Layer 13 of a small transformer language model trained on English Wikipedia (24 layers, counted from 0, width 96).
A neuron adds its activation times its output weights to the MLP's output. To switch it off is to set its activation to zero at one token and run the rest of the model.

Output weights of the MLP neurons that the questions are about. A number n stands for (n - 500) times 0.0011.
n9: 393 615 264 370 91 756 356 684 655 512 492 581 626 435 265 251 570 347 484 463 408 465 571 732 350 277 563 383 417 454 446 572 712 656 457 432 511 635 444 539 430 803 593 416 529 529 417 425 497 316 625 592 318 422 662 300 460 643 664 341 386 501 656 477 366 421 682 490 473 314 364 419 458 569 485 678 453 619 559 591 803 598 580 736 406 433 381 476 547 480 514 542 463 510 622 442
n21: 517 363 452 349 449 508 536 372 342 597 442 564 364 324 340 544 282 487 537 488 410 538 628 387 544 350 352 342 731 661 503 505 624 480 657 354 407 518 509 661 807 567 420 248 589 614 476 474 259 464 491 818 381 355 624 492 334 481 640 265 532 307 722 729 489 445 405 550 498 234 229 493 379 535 354 573 352 439 677 533 813 611 467 523 598 543 374 551 462 555 699 468 427 598 327 380
n92: 556 622 488 571 381 370 438 349 308 616 308 418 402 355 819 581 422 743 404 606 308 587 357 513 241 611 607 487 594 414 366 490 480 489 475 421 611 192 665 367 570 601 725 473 597 581 421 603 373 394 437 489 719 531 568 687 663 421 637 476 675 593 479 774 525 390 674 477 517 292 392 287 564 579 517 511 583 428 567 583 233 527 740 505 480 646 697 408 478 313 621 723 454 573 443 651
n104: 574 425 223 327 529 615 609 576 290 451 380 646 376 427 506 665 495 797 717 608 714 320 356 504 573 751 476 670 755 476 516 453 843 710 437 376 299 532 463 477 195 534 518 390 405 540 386 706 204 427 568 596 541 623 361 442 520 397 346 503 371 589 610 597 503 455 543 436 391 500 203 330 541 373 313 307 472 517 753 524 551 559 605 323 420 466 714 460 545 568 554 355 280 194 195 466
n118: 443 554 676 442 663 318 675 680 653 524 442 349 430 605 394 550 245 753 484 608 395 458 422 443 352 691 439 478 449 346 599 554 410 320 300 485 505 330 679 691 657 570 510 449 190 513 629 516 394 613 574 439 530 409 358 489 460 543 275 554 637 33 510 628 365 415 711 514 481 752 776 435 476 500 258 313 437 637 545 552 533 714 514 611 507 482 544 559 102 453 455 617 474 685 542 489
n146: 679 469 583 706 597 335 556 223 356 501 389 519 547 520 653 399 398 668 468 451 418 646 543 349 562 125 493 663 446 592 257 667 429 523 430 349 385 396 567 565 352 532 635 593 291 534 737 331 525 386 481 441 261 467 531 630 405 648 482 257 290 581 581 686 617 385 652 528 358 488 284 642 394 428 649 511 608 593 495 351 597 519 455 437 478 398 463 528 273 694 431 725 456 661 531 568
n162: 607 596 458 399 491 451 471 705 245 599 407 327 614 734 516 397 685 629 700 643 642 403 689 634 319 592 189 750 535 367 650 409 346 429 439 377 482 379 566 412 503 444 275 332 451 414 471 465 618 767 570 373 158 346 734 454 627 334 379 433 462 439 589 555 378 653 476 513 401 599 467 476 434 568 407 371 365 475 429 739 542 454 558 686 622 682 573 460 423 287 793 442 422 423 474 418
n179: 470 407 489 409 490 593 456 197 451 626 573 566 449 406 417 546 452 302 556 344 456 409 498 551 513 257 419 386 310 558 550 287 583 333 797 351 250 518 623 510 530 216 529 594 319 796 627 382 309 679 180 488 646 417 422 609 543 453 498 526 444 735 233 787 324 363 591 618 479 679 649 532 600 662 516 370 533 643 414 507 453 384 369 651 520 284 564 684 446 344 257 545 132 341 712 691
n189: 767 621 346 460 564 590 472 292 466 530 786 515 620 612 477 676 515 593 574 394 552 551 451 298 351 573 565 819 817 553 503 331 427 577 290 613 448 807 301 688 305 379 632 654 562 430 521 408 699 579 503 518 635 408 457 409 371 104 623 411 618 632 541 521 412 681 663 557 631 492 404 614 466 625 427 712 584 654 540 533 429 688 632 279 567 620 425 449 368 283 623 584 613 780 255 512
n191: 831 571 589 473 566 623 664 359 596 339 366 690 415 600 471 297 360 470 566 689 396 316 499 633 696 671 516 529 693 563 549 408 572 281 715 320 388 270 508 577 590 676 583 456 324 352 535 422 463 351 426 609 433 620 613 441 434 587 324 426 392 482 404 517 551 634 824 402 561 594 636 430 522 723 421 662 517 279 627 712 524 544 622 555 640 607 220 864 529 362 502 662 296 514 501 422
n207: 442 492 219 629 129 472 587 448 487 616 601 492 536 531 246 437 313 383 459 591 531 530 643 482 597 584 494 375 316 583 232 441 651 475 443 281 482 552 272 468 580 562 778 391 449 589 475 417 343 408 560 623 554 604 625 501 467 468 296 413 236 524 486 396 541 455 386 544 709 423 209 220 550 604 770 679 584 312 580 257 444 480 491 616 610 311 365 636 471 411 532 408 466 437 349 425
n237: 390 360 495 177 483 654 266 493 495 173 503 315 327 505 578 593 374 411 368 378 272 308 806 697 642 381 511 658 495 342 381 550 580 371 394 352 517 347 524 623 724 455 391 392 599 393 512 422 784 537 552 516 640 612 360 502 611 326 696 676 571 470 561 495 716 427 657 507 689 516 490 434 431 530 171 409 741 568 396 571 400 361 349 513 651 678 492 435 553 416 445 393 500 570 387 655

Each question names a token from some text and the token that comes next. It shows the activations a of the neurons there, in the order above. A number n stands for (n - 500) times 0.035.

Then comes g, the gradient of the next token's log-probability with respect to the MLP's output, scaled to length 1. A neuron's effect is roughly proportional to its activation times (output weights . g). A number n stands for (n - 500) times 0.00073.

" from", then " art"
a: 479 504 482 492 500 497 489 491 493 461 561 519
g: 483 414 395 470 593 468 593 662 517 419 665 440 404 413 605 697 437 563 391 390 584 552 486 604 704 554 523 668 378 582 502 506 531 517 611 747 676 274 515 653 556 398 220 443 415 649 510 578 214 689 569 403 647 664 743 796 746 397 490 517 534 558 785 558 513 380 514 510 603 475 704 571 442 492 671 575 241 658 430 427 416 633 234 432 66 927 492 536 356 466 405 424 341 556 404 446
Which neuron, switched off, raises the next token's probability most? n207

"reen", then " D"
a: 504 353 512 491 491 433 457 484 518 480 481 500
g: 571 395 440 639 577 488 451 531 494 658 519 202 611 368 499 632 622 500 499 384 332 655 280 682 588 413 391 456 582 494 510 514 765 351 577 537 401 382 583 656 600 535 787 458 257 449 586 361 488 235 633 638 695 700 499 528 756 490 260 915 414 481 298 480 473 648 698 448 538 592 622 489 497 416 602 482 680 605 539 364 419 517 515 238 748 472 403 647 174 521 594 552 615 322 745 312
Switching off which neuron hurts the next token most? n21

".", then " |"
a: 625 489 512 499 508 465 503 493 485 497 496 494
g: 490 587 455 431 503 593 654 587 445 656 346 510 568 406 484 470 564 466 502 443 492 548 624 514 621 434 301 787 226 414 687 455 638 509 390 570 503 615 805 617 461 502 317 556 631 570 680 584 843 523 562 511 441 481 513 521 384 553 427 448 582 428 420 373 375 409 421 531 458 508 516 141 439 401 548 532 762 165 570 858 781 555 741 548 426 794 559 72 657 429 378 474 476 625 550 727
Switching off which neuron hurts the next token most? n9

";", then " T"
a: 508 500 493 508 462 501 501 482 496 493 575 500
g: 475 622 675 590 362 532 603 472 721 271 423 474 230 223 392 411 501 524 273 809 472 329 526 435 476 595 648 340 441 531 470 505 490 361 326 484 545 439 590 377 725 351 386 611 466 576 322 501 547 739 687 382 454 473 546 330 514 510 371 528 651 516 328 577 269 607 648 587 458 475 371 500 381 673 558 261 366 498 342 346 512 611 543 360 709 785 498 873 416 711 541 517 532 347 182 229
Which neuron, switched off, raises the next token's probability most? n118

"ian", then "c"
a: 522 525 499 510 515 514 684 513 515 503 499 429
g: 294 475 583 330 580 254 493 586 467 413 541 628 585 733 490 408 533 602 478 511 599 426 538 727 508 556 421 476 709 441 592 317 367 434 521 308 437 577 540 178 363 392 478 398 518 536 743 408 322 642 277 296 281 261 602 395 574 540 742 685 300 593 734 486 408 429 610 593 609 565 348 449 428 681 585 271 607 337 448 378 643 246 338 790 514 421 360 372 478 330 830 493 664 723 429 440
Switching off which neuron hurts the next token most? n162

"az", then "z"
a: 509 513 528 495 485 539 445 508 497 499 512 503
g: 486 658 384 468 677 327 464 622 529 616 601 527 588 449 356 380 87 320 267 274 496 651 396 613 208 298 360 652 582 599 465 562 428 538 422 459 481 592 545 745 338 467 396 376 501 336 477 560 263 503 381 638 334 283 623 538 613 359 752 463 624 688 693 657 537 427 416 424 269 558 515 548 534 593 939 346 572 581 410 318 735 481 412 490 596 654 706 539 532 575 427 631 581 706 433 554
Switching off which neuron hurts the next token most? n146

" is", then " a"
a: 505 480 494 506 498 515 497 506 415 518 493 500
g: 582 319 613 493 249 493 526 473 533 387 548 124 427 267 464 590 393 437 302 420 277 521 662 452 463 556 522 440 459 621 483 611 539 633 722 530 547 259 290 641 608 643 530 690 567 701 417 247 413 618 577 357 568 903 586 650 661 559 619 321 770 536 502 642 627 630 565 400 422 539 785 486 660 403 629 514 383 573 481 277 781 498 453 517 306 569 438 306 562 769 448 649 421 557 673 483
Switching off which neuron hurts the next token most? n189

" R", then "oon"
a: 377 499 510 514 510 505 503 493 501 501 501 491
g: 295 415 442 544 431 561 173 557 503 290 163 728 585 428 234 259 650 650 697 675 399 529 427 493 434 457 473 331 518 428 518 301 556 505 523 743 715 209 378 546 489 685 427 382 431 106 481 546 199 597 270 670 484 416 654 544 680 533 449 550 503 551 437 358 515 368 456 340 682 501 494 425 651 428 366 675 659 325 461 406 505 428 587 544 511 306 449 450 642 488 411 543 754 513 577 277
Which neuron, switched off, raises the next token's probability most? n9

" |", then " \""
a: 717 490 500 496 498 492 496 503 525 505 498 513
g: 535 465 557 683 606 474 788 679 431 393 504 620 630 451 509 375 718 280 701 324 577 794 458 606 386 594 543 552 178 491 693 456 537 544 593 380 507 307 416 798 438 756 490 454 432 642 445 710 175 467 212 695 515 516 527 662 609 455 550 620 465 538 619 282 509 312 646 417 458 635 609 426 503 495 496 481 573 614 427 745 448 451 147 594 355 619 559 351 285 577 605 416 323 607 724 554
Switching off which neuron hurts the next token most? n9

"aw", then "ren"
a: 512 498 501 511 506 492 480 484 495 496 493 596
g: 443 446 528 426 655 447 394 346 662 482 669 494 259 493 576 343 516 205 448 523 773 478 533 662 715 830 477 619 471 488 409 313 591 338 368 475 438 752 428 702 590 381 464 495 666 275 308 361 730 471 658 704 421 450 580 702 567 363 596 659 614 736 605 563 422 311 655 473 523 763 298 554 599 576 406 362 728 421 440 491 412 330 583 680 466 636 294 471 685 322 361 480 295 402 335 645
Switching off which neuron hurts the next token most? n237

" I", then "g"
a: 505 518 494 501 439 511 555 505 509 500 497 512
g: 742 267 408 661 549 467 412 560 553 586 665 693 744 380 764 438 301 495 311 451 622 564 439 450 486 469 492 196 499 396 435 527 633 755 385 851 511 398 397 323 356 576 506 433 650 380 250 565 634 491 583 441 710 408 596 239 598 378 505 504 619 507 349 439 466 724 395 348 579 426 374 587 610 521 310 567 384 488 412 327 638 822 344 298 657 601 478 592 501 440 616 487 593 880 510 350
Switching off which neuron hurts the next token most? n118

" American", then " polit"
a: 504 501 626 503 511 502 502 534 492 496 492 510
g: 480 638 358 335 231 638 613 419 447 189 620 513 225 510 719 355 288 562 396 465 390 488 585 455 462 488 513 306 457 515 440 658 504 361 744 734 562 651 819 636 653 534 528 281 663 430 568 650 581 339 529 365 583 373 669 508 681 437 425 530 737 583 430 392 417 515 430 264 526 874 311 307 617 649 639 410 503 278 422 489 625 633 485 413 601 394 191 576 557 419 556 543 293 452 468 650
Switching off which neuron hurts the next token most? n92

"iv", then "il"
a: 501 494 508 490 514 513 501 501 500 470 502 485
g: 221 590 707 487 483 459 507 440 491 714 369 639 241 409 360 435 514 471 440 431 605 829 464 386 747 279 562 555 542 349 631 442 475 272 544 325 482 624 439 206 403 565 379 376 263 697 885 432 341 632 413 593 438 439 640 347 146 320 397 313 484 276 363 474 575 532 688 408 365 595 497 310 260 485 457 536 574 558 439 474 644 478 541 653 496 652 448 574 475 673 412 650 529 596 270 479
Which neuron, switched off, raises the next token's probability most? n191

"ary", then "land"
a: 511 505 501 509 503 500 448 470 501 590 486 554
g: 313 545 522 817 742 577 341 749 336 447 310 566 606 481 418 393 525 406 781 444 662 193 485 730 471 304 451 734 354 450 493 502 424 652 590 640 190 422 539 502 446 574 390 376 481 358 722 443 631 293 449 419 402 620 679 558 153 657 477 472 597 496 511 506 587 640 525 509 774 529 529 291 661 272 542 431 460 443 343 521 445 684 481 634 448 196 730 640 368 453 542 507 457 353 550 620
Switching off which neuron hurts the next token most? n191

"ad", then " M"
a: 303 505 172 498 504 494 500 498 520 504 495 487
g: 421 430 475 583 266 433 667 423 379 577 677 376 839 487 494 638 485 860 533 455 379 521 538 457 696 330 622 494 646 287 445 520 514 432 678 553 465 609 487 651 372 377 534 183 390 584 496 539 731 383 641 435 834 681 502 501 628 468 657 435 240 319 594 702 507 454 453 567 420 366 779 582 450 355 617 376 654 554 350 308 469 626 498 300 608 835 407 603 453 478 763 420 665 313 476 495
Which neuron, switched off, raises the next token's probability most? n92

"),", then " MP"
a: 499 552 504 440 512 501 483 551 488 504 491 503
g: 471 407 408 404 342 451 533 543 482 440 599 529 560 354 569 522 153 549 473 257 495 419 738 555 458 404 401 688 577 487 709 502 576 528 581 760 466 473 456 781 674 148 560 404 598 722 456 381 680 631 585 241 561 334 625 204 804 479 571 613 576 748 377 550 432 326 373 407 592 638 899 523 532 530 596 687 411 368 409 376 654 602 638 527 581 240 358 377 542 612 625 521 385 556 574 549
Switching off which neuron hurts the next token most? n104

" V", then "ide"
a: 496 496 505 501 508 496 515 507 500 396 497 505
g: 394 365 492 306 517 489 542 689 551 519 435 534 685 686 317 426 762 441 381 134 511 547 619 191 357 427 380 427 506 537 484 521 779 395 785 516 572 382 581 804 504 350 618 421 610 517 314 303 195 678 428 474 254 455 315 538 669 526 416 566 404 444 798 454 546 275 503 581 360 363 750 378 547 430 601 541 469 537 593 424 625 582 310 649 511 497 679 299 562 274 628 368 494 678 485 461
Switching off which neuron hurts the next token most? n191

"ag", then "en"
a: 493 504 450 505 495 498 496 494 485 512 487 528
g: 661 703 450 721 733 406 502 620 512 738 411 283 455 512 425 407 372 616 379 609 516 479 591 278 660 383 753 535 565 466 677 416 373 340 395 398 378 310 391 290 525 568 409 706 615 539 480 668 745 699 506 390 471 502 360 362 387 388 205 516 223 395 332 343 577 496 551 498 205 237 581 715 372 413 450 380 629 379 708 331 490 326 352 491 452 244 570 700 595 506 578 325 552 309 529 563
Switching off which neuron hurts the next token most? n92

"ones", then " gr"
a: 514 525 506 502 504 425 583 389 513 493 495 541
g: 274 338 626 629 503 414 304 755 574 720 484 693 358 625 735 546 531 765 505 252 518 654 717 498 509 732 434 425 568 271 487 424 704 783 547 614 289 438 719 620 619 574 595 388 488 609 347 462 449 642 319 770 559 406 544 581 560 368 627 671 497 261 550 702 659 703 397 551 584 663 591 451 675 397 560 579 571 641 400 448 352 452 501 470 679 254 551 524 592 285 509 715 621 493 671 644
Switching off which neuron hurts the next token most? n146